Layer 4 of a small transformer language model trained on English Wikipedia (13 layers, counted from 0, width 128). Numbers have three digits each and are written without spaces.
A neuron's activation on a vector x is squared ReLU(weights . x), where the dot is the dot product.
The model reads these tokens: " | " "9" "." "1" " |" " Art" " M" "ur" "ak" "owski" " |" "\n" "| " "3"

The vector x that enters this layer's MLP at each token. A number n stands for (n - 500) times 0.0094.
0 " | ": 496617466445566542566612455473588320540638403315596516602537641563377523412543353485502681486438612558638572565423669485489481473503475452521561516479603508534440530636461208412658440528286617362545514534614493454407665724571555499444428498586443467521569424470570621546534467467633594373386599623444469434538468709392267590468502413508536629546375440459344433571674597757456571503403
1 "9": 512562373306527409526607477539593503556507397427624555566532586465418630561519421353861679460415576518543469617380662539378344558553577341581448492625600409360512554587422267512595461512461503662468403380558493581543603606540686450458454475534381561422570450546569620628584389465464457496386480616528553550482565580529304663559482374414411469498358472456328420396450408636476465582558
2 ".": 360681366444531484444562461370505376504717528453635583609506553371504447321481525454580575467504649575614338685431877503497402554603399351483520573489559443480264402592440320466608226509383547396482485577549524404460585678473630427491393449548633446617488524385548549585589467554523469374476707588528604500422516522562445524416516457639530558436492476564431489433566425654582370526472
3 "1": 490483477561544477649549344547566542386588538439642556379371574644402523489478425458662586451453456470586470582415755441425582386540337456358450491615570424572442364669286397377582394565470446681505564434548583490487382642620604548543495344457476448611513660489551395775505540526465507453470586734516510718469379504372637630525536407548421499460453632579457484433534643632518337424569
4 " |": 712479473632528490513431381526447353652550559473509561468559601619448444513546579483379594404567584477656389624257630469518585471474510472583535397533527485474379416604450510474631490577478493419465498450629565536622556667541458561397275510489474322608487572522584630725649546621629612367511492554600685706360460370351646456423352339454484493325433349565508559537588434706540497442537
5 " Art": 569449506602595505337607470545609407635485379536478523522388563379383401517399506509513540551451607566316439711496527534684499370413475527562527427581532445473421504477417499563423592367545409619430526585490593668568596691320358673552438460193527487539494597519480386634471452530545587590430683580502614472536572620489633398623396525593482526405443507438253477534256399558329435450592
6 " M": 532353644587526491338533562493532554533474571367559448537313568549462564464541549500546535469596507571393493788461628509572416305502301445494526424610521623557332485454453468301336239389471415557448445474368537487467337506445506572429654418541442484650565621558469547631415383520616454434469687713506585563454615586463487333682504594541462543413491554546441523489335592527230419411505
7 "ur": 539487705573483359481462509544564463447479622375694379686454587576456440420386531487400378586426465481347388744414508485629568229417433487557602472504408552589516300505353506391481416538385500541443562651552500541447298501437493648536398481500474570616493560518540664696314414543550445328342592640514611496600582464450516453618397549461598514523419459588398537503392510357506394349634
8 "ak": 523328627550634574513397477558426508460486499491565379527547690735360367572568570467424518364755486455581384879293404495394510386364610507535507468514519540488451512475453373498513537591404467465452471339649488547564513604464456578588387475510551358506411522447664373607625603678492442444456535517507648555504555503473590346547355518601617481616509378534391374557552502325317531387511
9 "owski": 620500491517512624459300462450578580407304427421573626565486585462420485570564485456444522391522503360430541396394539509547440561383640561577720499499616696461491431460418485596384414377565365488324486402544647497504349517572415571399356349383463343638545572390526567506490501448543517402533602573438592678540520571463736498514475325756534546556590694522424631547340542480523602397536
10 " |": 741462492653557595474428433521571490846486396528517562572629695464376487604486490470442576388554584517498413614458728398594602391415551449551501478488465465441200558545493456438423448415533449462461506378499592542538561579477385561332424501375539459599431568494520616635606486574654579549523675552557591618487590616397638429585422408561501551295410496460434487526279341520428462461514
11 "\n": 498538442422700534463518481455479490583476502550495542568518397522413442582513436477465505513590505493501530498406923450530480507457487431472544535644484478496609571447486530558507034534550544476445564520499479491369496523628511755464289528522527562419469474521487496566489525495506511490556490543786412494546496495315644512512409486449563495025599543454516468526462527639416495485484
12 "| ": 570480413413695557509455541471471560529558475488404503513617504539548503575449295384524641402528494537608590751255834474551481390578570399487595402544435482589585619444520496578524325485568687411575545522291493443508559573647415806443521590431555652413519504594601547509488555577501488505483550551703558410527404365266510524648430439510577574232477518442447436454495637559349467546611
13 "3": 658462476424680484505433627526489507492533547454442476566770639545547518524394342489655570587524493396455477613433748494538527421397533456565366427453514572472608762627488446472518127474588463599383565467448429601572591542535629549520606458651331624398418600562776606536491571564490428396458508492740458537426411448506493553501554464455630386456441656574492647508474511559449367367671

Each question shows the input weights of one neuron of the MLP. A number n stands for (n - 500) times 0.00083.

n160: 352359526566500544536595507584448502578605579423523478403565607548401625643480460522549589360454515430378543490577617497624508575467478348326549453575463485597298395535487410375503470535444503493420355625520493493625512502528407408399527409396596475567606435487447500480541508487652527485717547399537417622515398530480469470578593582544309653342428567372454638473595431555505534624479
On which token does it fire most, and how strongly? 10 " |", at about 3.1

n208: 529471589570414526503352408441315259500328561319670394542312530460609387491615483458514492430650344462524535474488297643445397432526528532345492739488446452514534533672405662528429570668514485574597608428500421528263517508612350517603483594468553391478441625434351390590436546532533677639382508525522514463567503642550601600460506511442509551356367354445613454466558610408503536562500
Which token does this neuron like most? 8 "ak"

n78: 560591392715621487448445498578581551551565437360448520577415539588629503503531412508404421513445556443413646557500468466573516492602477553513447569399674433508542376406560402437513508531484629408656518631532467570515715572672377556420520441433589639463391454591575617538513464479480518480578556421288472354696450444427339681541539477583500582456620523413515482411507471583492716566566
On which two tokens does it fire most, strongest first? 0 " | ", 12 "| "

n67: 664311536576524493635423422376460398521560570623187483355647399671582465452517548483543450443454422510493445507486482380552510558407486370533728285578700337550555373544541592630616599575301449520433568424441670334474497460788414357339634362429345654435544557438397419395524503580248424571603672574390637534298430395544425538527500612457541582598646382615672486385474199514693320727413
On which token does it fire most, and how strongly? 4 " |", at about 0.55

n211: 427551492471407624463431460602575475541634428514330481489488607402424466455656520506536450585404592432547514537448552460432455676469562200530602608561372461435373442634449545547382503292616488606422329667428402555548447530418300640455586462631403555668519588375455589533452641549481454670689458450330477469375448520478412503390593397459435520329369434446544604375405380477608419623551
On which token does it fire most, and how strongly? 10 " |", at about 1.6

n445: 546578456541463631695468473482399562510645594449494515328347559537580289568506369549458537479422414515592594528602567615494444688729478455409759573381377531599478561445522463346444507478703563287554488576570407644455580575465578327363634384320381600423357400321537610537547488712393530537516528304549332485472464633421464672416500445606348358518540332715575686482542425435454533654606
On which token does it fire most, and how strongly? 2 ".", at about 0.35

n118: 304345336361594531429414572497622554553512506528683550368528348409523445666543336688497598550441482584538433482611469546454467311356452481574664560509623542556567311554592575500261561436579561461624470497583449556358446380472521497716542353400673497520488333525518554497512579893413556368503422420500427491431518536595519612470509524559591485373626569667512482285556472462449581611724
On which token does it fire most, and how strongly? 11 "\n", at about 0.11

n23: 582570614413412513442500620673519406633656636532452565188526467361452478387291383506592460389509701464553640550403393453430658475608657361568472543454600478491583398519525431497560517405456477516519377543641447509681622357397472588605531343301444611494633333420601665625503692526566739466538472199491509450593463738386385392424447378497405585488559528555378384491598519276575461597416
On which three tokens does it fire most, strongest first? 0 " | ", 1 "9", 5 " Art"

n130: 354626387696603414389579552340617439507463550606390645481421277404482380429642452532547481528569599525710614355628566519552461765520487576378747313543481497469633547398477503469410514551280824360724683525431462450432522422557500589526484480507513572454437477611384544560709580484549562443633595430475455465611301532478323557568519513167542506436554490516338298621618386470414481490351
On which two tokens does it fire most, strongest first? 11 "\n", 0 " | "

n227: 563445583772493648606275418624596482206493532778504504604359407334666515565311580343359511295282766590443409486618414584299660590558399463616575511317410612514544504464591482623417651283566600583563424447552540468538493451659444460311681219418472454514582590588460389371526384415569433500482471432313329514763353507571447467402478385521529576559457500364566457679546295402135305357469
Which token does this neuron like most? 9 "owski"

n263: 547369419323507633427469445460584439440613513507634607449447497401592407459497483527570635230390466392612258404615320548531610585459378637424396560557608715530445320703555517640445621603517558392752776596643490556281643229586463592747594390408587684539610432292346345412510438559497480351524396561577548527645483588637379620415524524567384262435497305451302343436454586564419533507438
Which token does this neuron like most? 0 " | "

n207: 522473480340433658429327537272458572413300601450500618566432411545398445700442512563574291633556467669340436467534513336494372458598569441420411619450569418582656651383521473432548455512576510440453331462636533409425605556457532566604381415575488565503319424650406473389549697342396609290369688631450533512467424458521437570442515479568488418584686503417684337246477509389455485428445
On which token does it fire most, and how strongly? 11 "\n", at about 0.64

n346: 591560383679239475554518540324451255442544324511614593542471547264497368599596620458459479448521353446712336401640507242557730734472581522366400705587528598473468531528678714469391658465394676535749669479636314418335574544460315482603400496456351559701465368446426423521682694295416466657351740524500567594358524458604401513412560549565436486473699476482541310493442479482420618681420
Which token does this neuron like most? 2 "."

n66: 634655407542585312439555356488568610448374540526557334506425542569533494591544506686617360512408528400453465320787415535519342441580246413325565590490556579479576485403612440518607685620675480384435424623712710745382597546577509569627515640539516376419602477551437444441577557606310580475437432516475525575425524694549438675393657513306364475521544537455323538413674628444410518562416
On which two tokens does it fire most, strongest first? 1 "9", 0 " | "

n183: 548720488493435503483320345497577529517326459413510443510597550464462368663595425346347545532405552372631391425533399615414477704371276226544542599294549497535523395623411639700529709601631707587567575392364594266472581285506468202579599567436612391388356537292523465416404533550534522426425519410522628471490585555561486491422536432614500451587390532424607526419399200486571553600342
On which token does it fire most, and how strongly? 9 "owski", at about 0.52

n308: 486302546485313534485552486651500380556509444528540524467401560470601424636600609548556295686338491686481500440593472458613500773476335500624631539403500627544570580479445677432282697621287587329534382353485557374497473500537565326491625387537426562601281453589506530452488606414431450449454542619441491638369465686467513494542382539556343539405554625491494379476383329560533645620617
Which token does this neuron like most? 6 " M"

n33: 493751459541388407533585256365575399313504302522489415425467424420531581554584598568532593496567493469611405533696470489438736662632378415504322600594421399314533263529485370465507624482427435622693518680696558461438684374476489532504422294582432670400390191298551593274478627352549700321460575557312358367418412529571041513399720453426732421486604571548535464411493526307493347418486
On which three tokens does it fire most, strongest first? 0 " | ", 2 ".", 1 "9"